Layer 8 of a small transformer language model trained on English Wikipedia (14 layers, counted from 0, width 96).
Take only the direct path to the model's output, skipping the later layers: a vector added to the residual stream pushes a token's score in proportion to its dot product with that token's output vector.

Output vectors of the tokens that the questions are about. A number n stands for (n - 128) times 0.015.
" them": 155, 120, 152, 91, 150, 212, 101, 114, 93, 100, 135, 164, 66, 107, 136, 94, 104, 135, 145, 98, 109, 137, 140, 129, 132, 83, 123, 116, 205, 110, 93, 163, 102, 128, 138, 169, 131, 129, 139, 120, 146, 126, 136, 146, 138, 84, 164, 148, 97, 114, 142, 118, 117, 112, 139, 144, 96, 92, 155, 123, 84, 113, 171, 111, 117, 145, 160, 131, 135, 122, 103, 159, 127, 131, 122, 112, 79, 148, 111, 180, 130, 123, 107, 161, 75, 144, 130, 114, 145, 169, 130, 130, 150, 156, 104, 158
"uary": 175, 161, 188, 128, 154, 138, 66, 130, 90, 90, 175, 201, 133, 116, 68, 102, 155, 78, 93, 51, 81, 178, 151, 149, 197, 87, 113, 85, 176, 166, 123, 125, 166, 127, 142, 170, 158, 108, 208, 144, 102, 147, 61, 125, 93, 57, 217, 108, 90, 210, 85, 94, 90, 91, 130, 131, 65, 109, 191, 175, 122, 81, 190, 81, 166, 118, 124, 149, 98, 51, 39, 178, 128, 156, 154, 99, 131, 114, 169, 203, 101, 147, 103, 119, 109, 208, 102, 108, 122, 141, 84, 134, 97, 135, 158, 151
"ies": 132, 142, 171, 83, 115, 99, 117, 128, 171, 100, 188, 153, 120, 101, 115, 41, 152, 142, 139, 89, 137, 183, 114, 131, 132, 107, 137, 79, 190, 115, 149, 105, 146, 116, 135, 198, 76, 114, 153, 79, 98, 84, 93, 128, 183, 131, 153, 104, 119, 165, 111, 100, 151, 121, 156, 124, 158, 92, 149, 143, 143, 161, 160, 94, 138, 124, 179, 108, 99, 148, 98, 130, 86, 120, 116, 117, 155, 124, 149, 130, 63, 185, 123, 176, 54, 111, 151, 170, 108, 169, 172, 146, 90, 95, 127, 113
"\"": 157, 137, 185, 80, 120, 115, 133, 150, 150, 95, 105, 115, 138, 87, 120, 77, 101, 87, 141, 111, 106, 181, 106, 150, 155, 146, 132, 96, 164, 96, 162, 131, 147, 120, 131, 173, 73, 126, 148, 118, 154, 119, 151, 131, 146, 77, 150, 128, 166, 120, 175, 127, 152, 77, 146, 157, 95, 135, 162, 88, 106, 134, 120, 155, 89, 137, 129, 111, 132, 138, 82, 94, 192, 148, 96, 68, 146, 121, 156, 200, 142, 111, 101, 127, 168, 120, 118, 121, 110, 130, 89, 86, 102, 166, 142, 181
" |": 144, 152, 105, 98, 125, 129, 81, 157, 119, 111, 146, 78, 86, 148, 72, 146, 141, 145, 123, 112, 117, 86, 135, 129, 132, 152, 99, 101, 93, 137, 99, 146, 114, 151, 122, 123, 122, 111, 99, 150, 125, 122, 143, 161, 126, 147, 135, 175, 154, 149, 131, 141, 142, 125, 144, 171, 145, 135, 125, 83, 149, 171, 101, 153, 131, 118, 137, 125, 169, 129, 128, 124, 102, 112, 131, 112, 107, 121, 160, 115, 150, 116, 153, 152, 149, 112, 149, 157, 118, 97, 116, 87, 141, 142, 128, 110
"ation": 136, 173, 114, 138, 141, 126, 144, 140, 126, 98, 129, 79, 136, 111, 126, 136, 116, 55, 119, 114, 129, 141, 105, 175, 166, 120, 120, 63, 195, 167, 119, 153, 160, 107, 133, 169, 157, 117, 96, 83, 92, 121, 111, 95, 117, 159, 171, 127, 95, 164, 80, 136, 144, 85, 81, 124, 108, 93, 212, 117, 128, 121, 131, 97, 116, 135, 132, 100, 86, 49, 129, 172, 186, 120, 121, 136, 86, 114, 166, 147, 77, 98, 141, 127, 101, 186, 161, 156, 189, 175, 90, 159, 166, 147, 153, 130
"ade": 123, 147, 108, 117, 134, 104, 79, 145, 153, 144, 108, 122, 99, 156, 92, 89, 123, 102, 165, 135, 139, 177, 151, 146, 131, 76, 123, 95, 184, 125, 138, 150, 149, 148, 136, 188, 121, 94, 196, 124, 115, 138, 96, 110, 92, 86, 136, 118, 83, 154, 134, 127, 147, 88, 146, 129, 119, 179, 121, 139, 76, 126, 193, 155, 85, 147, 90, 96, 108, 107, 134, 122, 105, 88, 141, 115, 123, 161, 114, 107, 107, 95, 138, 199, 102, 190, 103, 70, 148, 172, 107, 154, 184, 123, 159, 154
" years": 173, 200, 163, 134, 127, 179, 136, 162, 187, 94, 153, 186, 96, 90, 104, 93, 131, 118, 151, 98, 113, 107, 117, 123, 171, 133, 79, 112, 129, 170, 121, 123, 118, 150, 137, 162, 65, 155, 155, 75, 139, 119, 100, 131, 124, 65, 131, 118, 103, 166, 132, 65, 138, 103, 144, 165, 47, 102, 151, 190, 125, 92, 157, 110, 48, 202, 127, 155, 113, 89, 88, 144, 121, 191, 155, 74, 73, 165, 124, 146, 100, 135, 93, 164, 132, 170, 90, 127, 150, 134, 128, 151, 147, 131, 79, 136
"ican": 161, 105, 185, 41, 72, 169, 82, 127, 232, 118, 193, 182, 134, 138, 85, 161, 106, 120, 109, 94, 162, 120, 100, 214, 201, 78, 46, 45, 137, 130, 119, 157, 71, 131, 137, 146, 111, 109, 182, 68, 82, 116, 72, 106, 178, 77, 194, 77, 75, 124, 110, 112, 97, 93, 89, 96, 52, 111, 200, 168, 168, 109, 170, 153, 130, 140, 203, 136, 66, 119, 105, 161, 118, 184, 162, 131, 147, 131, 156, 139, 55, 201, 129, 87, 74, 185, 139, 119, 142, 85, 99, 166, 142, 195, 159, 179
"duc": 149, 110, 154, 66, 128, 166, 153, 94, 177, 163, 122, 176, 48, 54, 84, 118, 105, 125, 108, 86, 69, 84, 132, 163, 137, 63, 70, 116, 169, 91, 160, 160, 96, 163, 138, 166, 88, 152, 130, 111, 74, 164, 68, 186, 39, 146, 193, 90, 146, 118, 88, 75, 146, 92, 145, 94, 122, 134, 180, 103, 137, 106, 144, 78, 148, 211, 178, 121, 118, 89, 119, 161, 125, 155, 124, 94, 132, 184, 179, 183, 137, 204, 161, 91, 116, 171, 159, 105, 86, 124, 154, 161, 90, 146, 175, 172
"^": 164, 140, 102, 140, 110, 128, 107, 150, 192, 84, 156, 139, 90, 156, 85, 166, 123, 54, 140, 110, 139, 119, 127, 124, 175, 85, 106, 84, 123, 122, 131, 151, 135, 130, 137, 119, 121, 114, 129, 109, 131, 151, 105, 154, 87, 122, 152, 135, 91, 132, 140, 105, 152, 123, 131, 155, 128, 146, 126, 121, 126, 118, 129, 141, 81, 123, 135, 153, 106, 150, 90, 101, 127, 134, 178, 123, 127, 115, 159, 141, 118, 171, 98, 119, 118, 137, 117, 151, 121, 145, 133, 107, 152, 146, 135, 160
"ely": 174, 149, 177, 8, 128, 207, 92, 160, 123, 108, 147, 177, 134, 157, 91, 108, 143, 79, 161, 92, 116, 117, 159, 96, 79, 71, 173, 27, 146, 81, 125, 145, 156, 143, 136, 176, 140, 115, 185, 119, 107, 196, 96, 115, 138, 113, 138, 69, 145, 166, 128, 141, 152, 172, 116, 112, 82, 143, 200, 87, 129, 98, 103, 85, 164, 163, 116, 70, 111, 144, 95, 109, 111, 135, 166, 105, 85, 136, 131, 193, 140, 171, 160, 173, 10, 176, 89, 77, 143, 181, 142, 101, 151, 109, 127, 153
" ==": 176, 79, 76, 127, 172, 123, 125, 102, 130, 69, 212, 172, 84, 88, 128, 85, 80, 151, 119, 68, 111, 96, 128, 131, 143, 132, 63, 88, 181, 126, 156, 149, 113, 97, 134, 180, 50, 121, 141, 74, 163, 153, 138, 174, 104, 79, 182, 131, 129, 154, 112, 78, 146, 70, 105, 108, 112, 117, 127, 166, 111, 123, 152, 106, 101, 103, 123, 77, 162, 88, 35, 141, 156, 183, 176, 140, 136, 153, 176, 218, 106, 182, 121, 175, 119, 191, 175, 151, 77, 134, 101, 135, 165, 135, 172, 166

Output weights of attention head 0. The head adds the sum of these rows, row i times number i of z. A number n stands for (n - 128) times 0.0053.
o0: 120, 90, 78, 150, 86, 129, 144, 129, 146, 101, 106, 124, 56, 103, 92, 143, 83, 120, 120, 144, 115, 154, 116, 91, 129, 146, 118, 97, 138, 148, 111, 119, 136, 117, 124, 105, 104, 118, 123, 112, 126, 169, 106, 102, 116, 176, 140, 77, 166, 148, 159, 122, 177, 145, 134, 160, 181, 160, 147, 117, 160, 112, 103, 151, 128, 153, 146, 168, 170, 173, 115, 184, 156, 89, 71, 52, 147, 147, 130, 167, 92, 129, 107, 137, 115, 112, 147, 91, 80, 169, 158, 138, 111, 147, 122, 127
o1: 120, 137, 157, 154, 133, 106, 140, 118, 151, 180, 115, 129, 89, 163, 128, 123, 158, 160, 85, 101, 105, 121, 127, 104, 93, 110, 120, 103, 142, 107, 112, 80, 111, 168, 147, 126, 131, 125, 139, 148, 102, 169, 67, 148, 135, 124, 102, 120, 116, 87, 50, 126, 131, 117, 149, 108, 152, 163, 179, 94, 131, 118, 120, 109, 118, 137, 113, 125, 131, 115, 147, 112, 107, 141, 96, 138, 123, 156, 120, 96, 147, 154, 133, 124, 109, 191, 141, 117, 158, 112, 102, 148, 114, 115, 167, 95
o2: 155, 112, 159, 130, 156, 189, 115, 144, 107, 149, 118, 159, 113, 176, 163, 143, 118, 141, 136, 136, 116, 101, 141, 133, 134, 143, 97, 128, 156, 107, 99, 133, 105, 153, 142, 102, 92, 147, 134, 119, 128, 112, 200, 148, 174, 146, 89, 167, 135, 97, 102, 168, 114, 132, 137, 135, 88, 138, 166, 141, 147, 171, 121, 130, 130, 116, 124, 75, 81, 129, 127, 127, 133, 124, 87, 98, 123, 128, 100, 142, 132, 120, 88, 123, 158, 137, 88, 130, 217, 127, 90, 178, 142, 122, 85, 105
o3: 152, 145, 109, 109, 133, 115, 166, 76, 118, 143, 124, 141, 142, 146, 122, 120, 150, 165, 141, 158, 129, 134, 101, 143, 129, 148, 137, 157, 143, 128, 168, 110, 126, 111, 175, 137, 110, 115, 146, 87, 123, 71, 104, 151, 150, 111, 139, 151, 130, 139, 139, 158, 66, 125, 128, 112, 138, 77, 100, 128, 121, 142, 108, 54, 128, 162, 128, 158, 81, 115, 116, 157, 143, 164, 94, 126, 125, 142, 72, 130, 110, 150, 164, 124, 152, 168, 105, 109, 114, 155, 163, 148, 140, 152, 120, 78
o4: 167, 111, 148, 151, 90, 113, 119, 103, 157, 164, 105, 143, 103, 114, 137, 151, 146, 131, 136, 137, 201, 137, 142, 129, 116, 130, 131, 132, 97, 121, 86, 136, 116, 141, 141, 89, 105, 93, 135, 126, 150, 125, 166, 127, 105, 98, 137, 150, 87, 137, 99, 103, 151, 121, 147, 160, 184, 63, 113, 147, 131, 125, 115, 117, 163, 139, 130, 105, 162, 133, 182, 133, 170, 138, 83, 75, 116, 107, 123, 117, 112, 158, 150, 124, 139, 116, 154, 148, 164, 123, 177, 137, 158, 100, 110, 140
o5: 197, 126, 121, 109, 98, 115, 108, 95, 95, 119, 123, 120, 101, 136, 105, 97, 153, 121, 109, 128, 117, 86, 112, 89, 163, 146, 123, 168, 164, 128, 156, 103, 149, 103, 140, 178, 102, 91, 108, 129, 118, 156, 142, 133, 131, 104, 151, 142, 139, 103, 126, 78, 110, 157, 128, 146, 140, 114, 165, 133, 112, 140, 140, 186, 108, 145, 103, 142, 134, 105, 110, 144, 118, 197, 161, 126, 114, 132, 146, 99, 138, 149, 132, 131, 147, 137, 90, 143, 138, 121, 137, 108, 119, 95, 143, 129
o6: 98, 90, 100, 145, 105, 117, 156, 145, 59, 125, 81, 146, 96, 108, 127, 135, 116, 131, 142, 128, 129, 128, 169, 182, 119, 189, 152, 128, 85, 132, 128, 120, 76, 149, 155, 138, 91, 111, 151, 131, 141, 140, 123, 140, 142, 120, 149, 127, 138, 145, 111, 131, 115, 114, 102, 144, 171, 128, 150, 111, 87, 118, 103, 116, 119, 93, 110, 149, 126, 127, 109, 137, 124, 121, 89, 93, 156, 140, 159, 144, 166, 113, 97, 105, 131, 151, 151, 118, 134, 111, 125, 127, 131, 138, 133, 154
o7: 145, 131, 124, 142, 113, 194, 158, 150, 120, 178, 151, 133, 115, 127, 144, 137, 141, 127, 138, 137, 107, 129, 131, 149, 81, 168, 143, 142, 84, 101, 162, 140, 123, 154, 162, 104, 102, 88, 154, 75, 144, 102, 208, 107, 148, 138, 162, 96, 119, 142, 165, 59, 141, 124, 118, 157, 131, 132, 118, 116, 90, 104, 104, 82, 50, 135, 151, 139, 87, 127, 141, 119, 86, 104, 157, 180, 184, 114, 92, 125, 108, 113, 140, 63, 149, 160, 128, 112, 120, 142, 127, 85, 158, 101, 137, 118
o8: 146, 122, 131, 139, 86, 122, 145, 69, 128, 136, 107, 127, 130, 138, 124, 162, 161, 159, 116, 104, 111, 148, 179, 112, 122, 135, 117, 155, 121, 160, 137, 136, 106, 103, 103, 106, 100, 156, 115, 127, 154, 130, 125, 149, 102, 137, 107, 143, 95, 170, 134, 157, 147, 132, 97, 99, 174, 126, 137, 121, 155, 138, 139, 128, 159, 129, 108, 163, 104, 115, 150, 107, 78, 154, 112, 118, 148, 147, 113, 135, 149, 157, 151, 145, 115, 139, 106, 142, 125, 130, 167, 132, 139, 101, 108, 125
o9: 30, 153, 141, 135, 105, 127, 142, 167, 122, 94, 152, 103, 146, 156, 105, 102, 133, 128, 147, 169, 111, 167, 112, 96, 134, 135, 78, 80, 118, 134, 139, 134, 103, 121, 175, 110, 176, 93, 106, 163, 104, 103, 153, 129, 153, 114, 131, 123, 114, 109, 133, 102, 138, 124, 142, 137, 81, 118, 102, 130, 151, 149, 160, 139, 62, 129, 175, 120, 139, 144, 149, 113, 159, 121, 139, 111, 158, 96, 132, 179, 105, 113, 108, 134, 154, 114, 130, 129, 129, 179, 110, 140, 110, 135, 182, 111
o10: 86, 160, 172, 149, 123, 80, 175, 167, 139, 129, 133, 191, 115, 124, 174, 102, 152, 109, 127, 140, 141, 113, 150, 155, 166, 173, 127, 139, 103, 106, 72, 133, 128, 149, 99, 140, 117, 141, 120, 138, 109, 103, 141, 152, 102, 91, 130, 108, 164, 126, 100, 79, 84, 115, 155, 136, 167, 149, 139, 165, 123, 135, 122, 127, 116, 129, 112, 126, 134, 134, 113, 114, 101, 109, 172, 139, 155, 158, 142, 140, 117, 173, 150, 82, 173, 132, 156, 132, 114, 107, 86, 116, 67, 92, 131, 91
o11: 158, 127, 152, 152, 114, 82, 147, 123, 171, 151, 126, 154, 181, 140, 114, 145, 161, 156, 149, 135, 93, 117, 111, 122, 119, 109, 153, 100, 154, 121, 174, 168, 134, 129, 154, 132, 120, 123, 102, 163, 155, 138, 155, 86, 121, 125, 115, 148, 137, 137, 75, 146, 121, 120, 155, 109, 104, 120, 112, 151, 95, 96, 141, 125, 116, 109, 149, 147, 120, 102, 122, 107, 102, 87, 107, 165, 94, 145, 137, 123, 122, 90, 101, 141, 168, 106, 138, 129, 170, 112, 82, 165, 114, 173, 144, 120
o12: 90, 164, 138, 125, 126, 147, 160, 87, 89, 145, 141, 148, 105, 134, 131, 137, 95, 129, 118, 156, 174, 130, 146, 101, 90, 138, 123, 146, 106, 124, 148, 141, 147, 135, 165, 148, 143, 111, 172, 113, 141, 142, 126, 198, 141, 139, 122, 114, 127, 119, 87, 116, 138, 127, 123, 97, 116, 157, 84, 151, 118, 148, 113, 111, 124, 165, 132, 80, 107, 130, 120, 126, 90, 55, 139, 161, 105, 123, 134, 187, 145, 116, 112, 141, 118, 104, 88, 157, 123, 125, 129, 124, 170, 178, 111, 124
o13: 147, 123, 131, 147, 97, 157, 142, 119, 123, 118, 96, 121, 119, 141, 95, 157, 173, 130, 75, 142, 149, 137, 124, 96, 115, 113, 134, 142, 129, 127, 90, 160, 135, 146, 142, 107, 128, 100, 105, 163, 119, 137, 128, 117, 136, 146, 131, 120, 133, 113, 151, 124, 145, 133, 106, 115, 130, 119, 136, 79, 134, 153, 120, 117, 129, 95, 95, 175, 119, 147, 131, 124, 112, 188, 114, 150, 142, 162, 161, 115, 150, 103, 91, 130, 122, 106, 97, 166, 139, 115, 103, 157, 129, 114, 80, 116
o14: 110, 155, 117, 107, 121, 163, 72, 137, 105, 99, 121, 104, 134, 90, 136, 114, 181, 131, 149, 121, 114, 133, 128, 112, 97, 124, 132, 74, 84, 145, 76, 170, 175, 134, 150, 131, 180, 108, 161, 135, 107, 115, 146, 107, 129, 141, 137, 146, 86, 172, 184, 62, 149, 181, 160, 145, 156, 138, 133, 105, 147, 69, 129, 165, 108, 166, 167, 90, 117, 94, 153, 126, 125, 107, 131, 135, 166, 82, 155, 96, 112, 145, 132, 177, 126, 116, 115, 153, 122, 121, 114, 106, 155, 92, 157, 133
o15: 133, 68, 122, 73, 135, 105, 168, 141, 94, 173, 96, 121, 121, 146, 105, 88, 86, 150, 159, 148, 144, 146, 106, 136, 148, 94, 136, 47, 122, 137, 136, 151, 166, 140, 86, 140, 97, 98, 135, 163, 151, 142, 125, 104, 109, 143, 119, 120, 155, 138, 129, 124, 131, 125, 160, 110, 133, 102, 127, 168, 113, 145, 160, 80, 109, 111, 91, 124, 136, 158, 127, 178, 148, 103, 131, 138, 161, 92, 190, 126, 155, 113, 100, 133, 151, 138, 103, 156, 123, 186, 84, 126, 132, 150, 121, 112
o16: 77, 123, 92, 122, 177, 152, 122, 132, 133, 123, 120, 145, 157, 78, 107, 131, 175, 148, 129, 140, 113, 116, 112, 100, 102, 152, 115, 206, 116, 168, 127, 125, 101, 137, 145, 135, 88, 135, 130, 105, 98, 124, 92, 98, 121, 80, 93, 123, 159, 193, 123, 137, 140, 98, 149, 133, 121, 153, 150, 107, 147, 94, 128, 130, 140, 152, 97, 115, 98, 153, 139, 150, 126, 126, 72, 143, 146, 115, 135, 144, 170, 115, 143, 102, 134, 121, 77, 118, 117, 102, 163, 103, 81, 127, 91, 128
o17: 144, 141, 116, 113, 154, 146, 132, 159, 137, 95, 128, 100, 140, 136, 129, 173, 153, 136, 134, 160, 171, 123, 154, 97, 127, 109, 149, 156, 89, 115, 98, 160, 137, 120, 108, 103, 144, 123, 127, 145, 135, 179, 154, 118, 129, 133, 118, 100, 144, 120, 87, 132, 104, 178, 94, 123, 118, 116, 151, 142, 112, 75, 133, 140, 135, 133, 127, 126, 149, 105, 96, 107, 142, 151, 150, 106, 109, 112, 144, 151, 158, 71, 146, 102, 130, 127, 133, 83, 93, 112, 178, 98, 137, 129, 103, 101
o18: 129, 120, 121, 98, 109, 84, 86, 164, 141, 157, 68, 146, 99, 117, 89, 142, 153, 118, 134, 121, 166, 146, 103, 118, 103, 102, 145, 63, 128, 145, 181, 123, 159, 125, 131, 154, 171, 95, 147, 121, 122, 120, 125, 155, 101, 121, 111, 125, 137, 153, 132, 99, 127, 93, 131, 123, 130, 99, 162, 118, 144, 124, 110, 158, 136, 151, 127, 153, 116, 107, 96, 118, 143, 123, 132, 159, 141, 102, 128, 162, 138, 152, 116, 110, 132, 99, 142, 138, 90, 106, 164, 129, 141, 129, 114, 112
o19: 104, 150, 123, 138, 125, 162, 129, 90, 112, 82, 168, 182, 169, 141, 185, 91, 147, 159, 152, 137, 129, 109, 132, 150, 93, 129, 103, 98, 135, 141, 120, 137, 126, 153, 107, 112, 100, 118, 120, 172, 149, 111, 146, 99, 118, 86, 143, 97, 136, 143, 101, 121, 93, 136, 117, 141, 133, 128, 161, 159, 164, 128, 111, 76, 99, 103, 174, 188, 136, 126, 134, 114, 118, 139, 144, 124, 136, 87, 134, 131, 122, 122, 93, 132, 109, 130, 150, 136, 144, 61, 137, 88, 145, 165, 139, 81
o20: 144, 123, 165, 100, 114, 94, 157, 112, 121, 157, 164, 139, 128, 140, 164, 110, 131, 134, 157, 76, 143, 106, 123, 123, 156, 116, 148, 156, 134, 81, 86, 126, 140, 124, 124, 137, 125, 96, 140, 117, 89, 83, 124, 112, 126, 98, 145, 91, 91, 164, 120, 131, 109, 177, 109, 174, 117, 142, 132, 188, 136, 112, 149, 115, 72, 175, 127, 113, 146, 154, 143, 83, 128, 147, 96, 173, 162, 84, 99, 128, 184, 153, 71, 76, 85, 114, 133, 85, 176, 133, 137, 131, 128, 113, 83, 116
o21: 117, 107, 137, 119, 104, 153, 120, 124, 115, 104, 128, 149, 162, 152, 89, 110, 118, 123, 109, 171, 147, 151, 121, 126, 142, 148, 46, 108, 152, 144, 138, 119, 101, 101, 133, 126, 126, 91, 124, 98, 128, 137, 136, 144, 124, 96, 151, 144, 150, 115, 136, 163, 152, 135, 92, 115, 131, 132, 144, 176, 113, 156, 146, 154, 120, 163, 76, 173, 136, 124, 133, 90, 111, 143, 114, 173, 175, 111, 99, 149, 111, 117, 116, 119, 151, 162, 151, 128, 81, 84, 120, 144, 94, 164, 147, 98
o22: 107, 140, 108, 174, 86, 141, 159, 116, 122, 112, 159, 97, 127, 178, 127, 139, 96, 137, 167, 136, 117, 122, 139, 122, 171, 159, 130, 108, 103, 95, 146, 112, 139, 148, 75, 112, 146, 125, 133, 73, 116, 152, 169, 158, 170, 124, 151, 133, 98, 159, 89, 114, 106, 154, 108, 119, 146, 148, 109, 112, 133, 87, 116, 152, 159, 140, 106, 127, 116, 109, 184, 141, 152, 123, 105, 116, 137, 147, 135, 134, 165, 87, 60, 121, 141, 107, 130, 132, 133, 117, 129, 85, 150, 133, 134, 120
o23: 121, 127, 172, 139, 119, 97, 158, 150, 138, 144, 136, 147, 124, 133, 200, 145, 90, 137, 135, 126, 105, 141, 168, 123, 124, 126, 85, 105, 90, 91, 154, 98, 122, 158, 52, 127, 125, 98, 149, 120, 92, 144, 134, 81, 114, 107, 170, 147, 136, 93, 150, 111, 144, 101, 144, 151, 159, 120, 117, 121, 127, 117, 137, 104, 148, 139, 148, 95, 142, 142, 141, 126, 127, 157, 70, 133, 151, 149, 121, 124, 134, 162, 80, 95, 169, 121, 115, 99, 114, 156, 104, 96, 106, 112, 130, 136
o24: 142, 110, 144, 143, 149, 110, 186, 92, 179, 125, 114, 143, 149, 82, 139, 107, 165, 65, 117, 81, 147, 131, 65, 137, 123, 127, 153, 131, 162, 80, 114, 158, 134, 99, 127, 128, 120, 124, 128, 112, 135, 122, 150, 118, 139, 79, 130, 116, 132, 136, 104, 116, 147, 134, 166, 112, 104, 121, 133, 167, 176, 108, 120, 135, 137, 80, 123, 132, 107, 95, 97, 111, 126, 149, 137, 109, 111, 104, 110, 166, 143, 105, 119, 122, 118, 144, 127, 149, 110, 153, 122, 151, 143, 119, 216, 183
o25: 97, 114, 144, 115, 121, 163, 118, 145, 133, 111, 122, 111, 108, 114, 126, 132, 121, 182, 125, 142, 131, 78, 115, 134, 159, 132, 139, 140, 122, 99, 99, 151, 150, 118, 114, 108, 156, 106, 129, 112, 143, 93, 128, 139, 100, 130, 139, 90, 108, 146, 94, 169, 113, 96, 168, 127, 134, 138, 155, 153, 150, 97, 130, 166, 96, 98, 152, 144, 153, 158, 154, 156, 139, 93, 151, 170, 110, 159, 137, 97, 104, 100, 176, 149, 124, 146, 166, 156, 74, 82, 138, 115, 82, 188, 155, 121
o26: 77, 136, 103, 132, 146, 125, 134, 149, 92, 92, 134, 139, 131, 100, 84, 158, 128, 158, 92, 143, 143, 165, 146, 107, 140, 104, 161, 7, 132, 134, 103, 52, 127, 145, 151, 164, 109, 138, 114, 151, 86, 135, 132, 141, 163, 83, 202, 90, 161, 132, 106, 62, 98, 103, 139, 101, 116, 128, 125, 146, 138, 122, 134, 141, 116, 63, 147, 99, 142, 107, 193, 101, 169, 141, 129, 137, 131, 134, 164, 122, 106, 166, 141, 117, 155, 132, 129, 152, 139, 169, 183, 88, 127, 153, 173, 131
o27: 103, 171, 117, 100, 173, 75, 135, 125, 107, 140, 201, 76, 118, 150, 136, 186, 136, 151, 123, 134, 116, 110, 107, 144, 114, 171, 113, 73, 113, 141, 127, 162, 132, 154, 104, 111, 103, 131, 96, 130, 134, 156, 113, 143, 162, 124, 159, 113, 138, 157, 105, 111, 147, 84, 91, 111, 68, 119, 95, 122, 128, 92, 140, 155, 75, 113, 122, 105, 130, 143, 153, 110, 159, 86, 141, 108, 165, 151, 141, 185, 111, 141, 97, 152, 139, 86, 150, 145, 138, 108, 157, 156, 146, 142, 129, 161
o28: 133, 123, 154, 97, 109, 157, 120, 91, 148, 126, 122, 159, 186, 177, 125, 105, 115, 133, 127, 105, 115, 142, 128, 81, 123, 116, 147, 126, 150, 103, 138, 101, 111, 151, 111, 120, 168, 156, 142, 126, 127, 178, 115, 135, 119, 167, 168, 116, 174, 141, 146, 141, 139, 119, 106, 115, 148, 139, 107, 127, 125, 104, 114, 97, 142, 115, 163, 144, 152, 172, 156, 149, 119, 135, 125, 116, 105, 112, 73, 124, 124, 109, 140, 97, 111, 73, 77, 77, 137, 107, 144, 157, 145, 159, 148, 156
o29: 145, 102, 108, 87, 141, 78, 132, 103, 122, 104, 130, 139, 117, 116, 141, 126, 121, 121, 112, 77, 90, 149, 84, 91, 146, 103, 160, 131, 121, 104, 116, 157, 116, 147, 139, 123, 134, 143, 103, 83, 125, 122, 187, 135, 88, 134, 143, 187, 107, 137, 133, 204, 146, 111, 130, 107, 138, 141, 103, 113, 102, 103, 165, 138, 134, 114, 98, 121, 149, 138, 146, 98, 172, 145, 87, 152, 85, 67, 113, 153, 138, 162, 88, 150, 204, 110, 136, 133, 163, 122, 122, 136, 175, 127, 105, 106
o30: 129, 138, 142, 171, 117, 94, 116, 76, 162, 143, 125, 122, 159, 140, 95, 167, 126, 119, 106, 143, 168, 128, 141, 111, 161, 129, 111, 163, 136, 141, 123, 182, 107, 168, 148, 126, 195, 94, 112, 146, 127, 107, 89, 152, 117, 149, 131, 152, 132, 125, 153, 137, 128, 85, 168, 93, 80, 138, 143, 105, 75, 134, 155, 84, 127, 124, 125, 128, 98, 102, 148, 104, 123, 135, 112, 105, 135, 170, 130, 111, 130, 102, 97, 130, 164, 137, 113, 153, 117, 160, 146, 133, 128, 142, 100, 124
o31: 165, 84, 145, 127, 123, 85, 145, 78, 70, 91, 139, 165, 162, 87, 124, 139, 105, 143, 148, 121, 149, 154, 110, 116, 124, 85, 110, 145, 145, 180, 178, 104, 115, 110, 132, 108, 115, 159, 166, 90, 136, 120, 136, 125, 139, 153, 93, 139, 103, 144, 166, 154, 95, 143, 106, 168, 142, 148, 169, 146, 164, 124, 188, 122, 170, 127, 112, 111, 125, 118, 38, 113, 127, 166, 104, 119, 106, 118, 112, 105, 119, 153, 152, 141, 71, 117, 155, 112, 84, 170, 111, 132, 82, 145, 134, 138

Each question shows a token from some text and the vector z that the head gathered there. A number n stands for (n - 128) times 0.029.

"oun": 160, 116, 121, 170, 120, 85, 129, 149, 86, 122, 111, 144, 148, 129, 150, 178, 134, 143, 151, 91, 121, 154, 121, 117, 157, 110, 117, 191, 108, 132, 161, 102
Pushed up most: "ation"

"s": 126, 115, 120, 165, 132, 131, 147, 132, 116, 106, 133, 162, 146, 144, 135, 119, 146, 120, 121, 146, 135, 123, 77, 138, 141, 138, 145, 141, 85, 162, 155, 171
Which two tokens does it push up most, strongest first? " ==", "uary"

" B": 112, 98, 139, 162, 184, 132, 118, 118, 109, 111, 99, 142, 145, 116, 137, 128, 120, 136, 101, 170, 141, 146, 123, 160, 106, 137, 124, 137, 160, 122, 123, 110
Which three tokens does it push up most, strongest first? " them", "ican", " years"

" |": 141, 170, 133, 155, 142, 112, 158, 155, 117, 76, 132, 132, 141, 112, 159, 92, 143, 158, 130, 112, 134, 106, 116, 114, 140, 140, 158, 138, 86, 107, 124, 122
Which three tokens does it push up most, strongest first? "duc", "ely", " years"

" h": 130, 81, 88, 120, 173, 131, 105, 146, 165, 126, 92, 134, 140, 120, 140, 85, 127, 126, 130, 128, 136, 121, 112, 174, 135, 122, 174, 154, 119, 125, 140, 136
Which three tokens does it push up most, strongest first? "ies", "^", " =="

"\"": 126, 118, 126, 116, 126, 130, 126, 129, 125, 111, 119, 146, 140, 141, 173, 113, 130, 138, 137, 106, 97, 123, 114, 117, 117, 104, 141, 148, 117, 92, 153, 97
Pushed up most: " |"

"ia": 156, 98, 151, 127, 130, 131, 137, 138, 68, 115, 118, 172, 148, 145, 160, 99, 163, 158, 105, 135, 121, 114, 103, 120, 141, 126, 137, 145, 92, 118, 111, 137
Pushed up most: " years"

"am": 192, 114, 105, 120, 104, 127, 119, 142, 157, 157, 114, 147, 174, 126, 147, 157, 151, 83, 140, 146, 136, 111, 123, 128, 100, 116, 163, 170, 95, 127, 139, 73
Pushed down most: "ican"

"bum": 138, 134, 153, 160, 107, 102, 162, 123, 82, 115, 103, 129, 158, 114, 155, 130, 142, 121, 120, 141, 148, 120, 101, 118, 123, 152, 110, 136, 128, 124, 143, 160
Which two tokens does it push up most, strongest first? " them", "ely"

"ul": 164, 133, 100, 152, 134, 102, 137, 174, 83, 112, 125, 169, 161, 129, 113, 133, 132, 103, 161, 114, 127, 167, 123, 150, 138, 67, 97, 214, 140, 135, 113, 111
Which two tokens does it push up most, strongest first? "\"", " =="

"n": 161, 113, 86, 119, 102, 162, 98, 146, 200, 156, 127, 126, 176, 127, 117, 159, 145, 92, 133, 147, 145, 104, 143, 134, 119, 139, 190, 167, 119, 107, 140, 91
Pushed down most: " them"

"at": 108, 183, 123, 148, 99, 123, 157, 136, 49, 132, 170, 181, 143, 115, 111, 89, 123, 132, 137, 150, 114, 169, 60, 119, 165, 139, 118, 147, 108, 100, 129, 87
Pushed up most: "ican"

"man": 127, 106, 123, 162, 88, 128, 103, 144, 68, 125, 119, 181, 116, 144, 167, 155, 139, 137, 146, 117, 113, 124, 105, 83, 130, 133, 99, 168, 121, 146, 142, 119
Which three tokens does it push up most, strongest first? "ation", "ade", "\""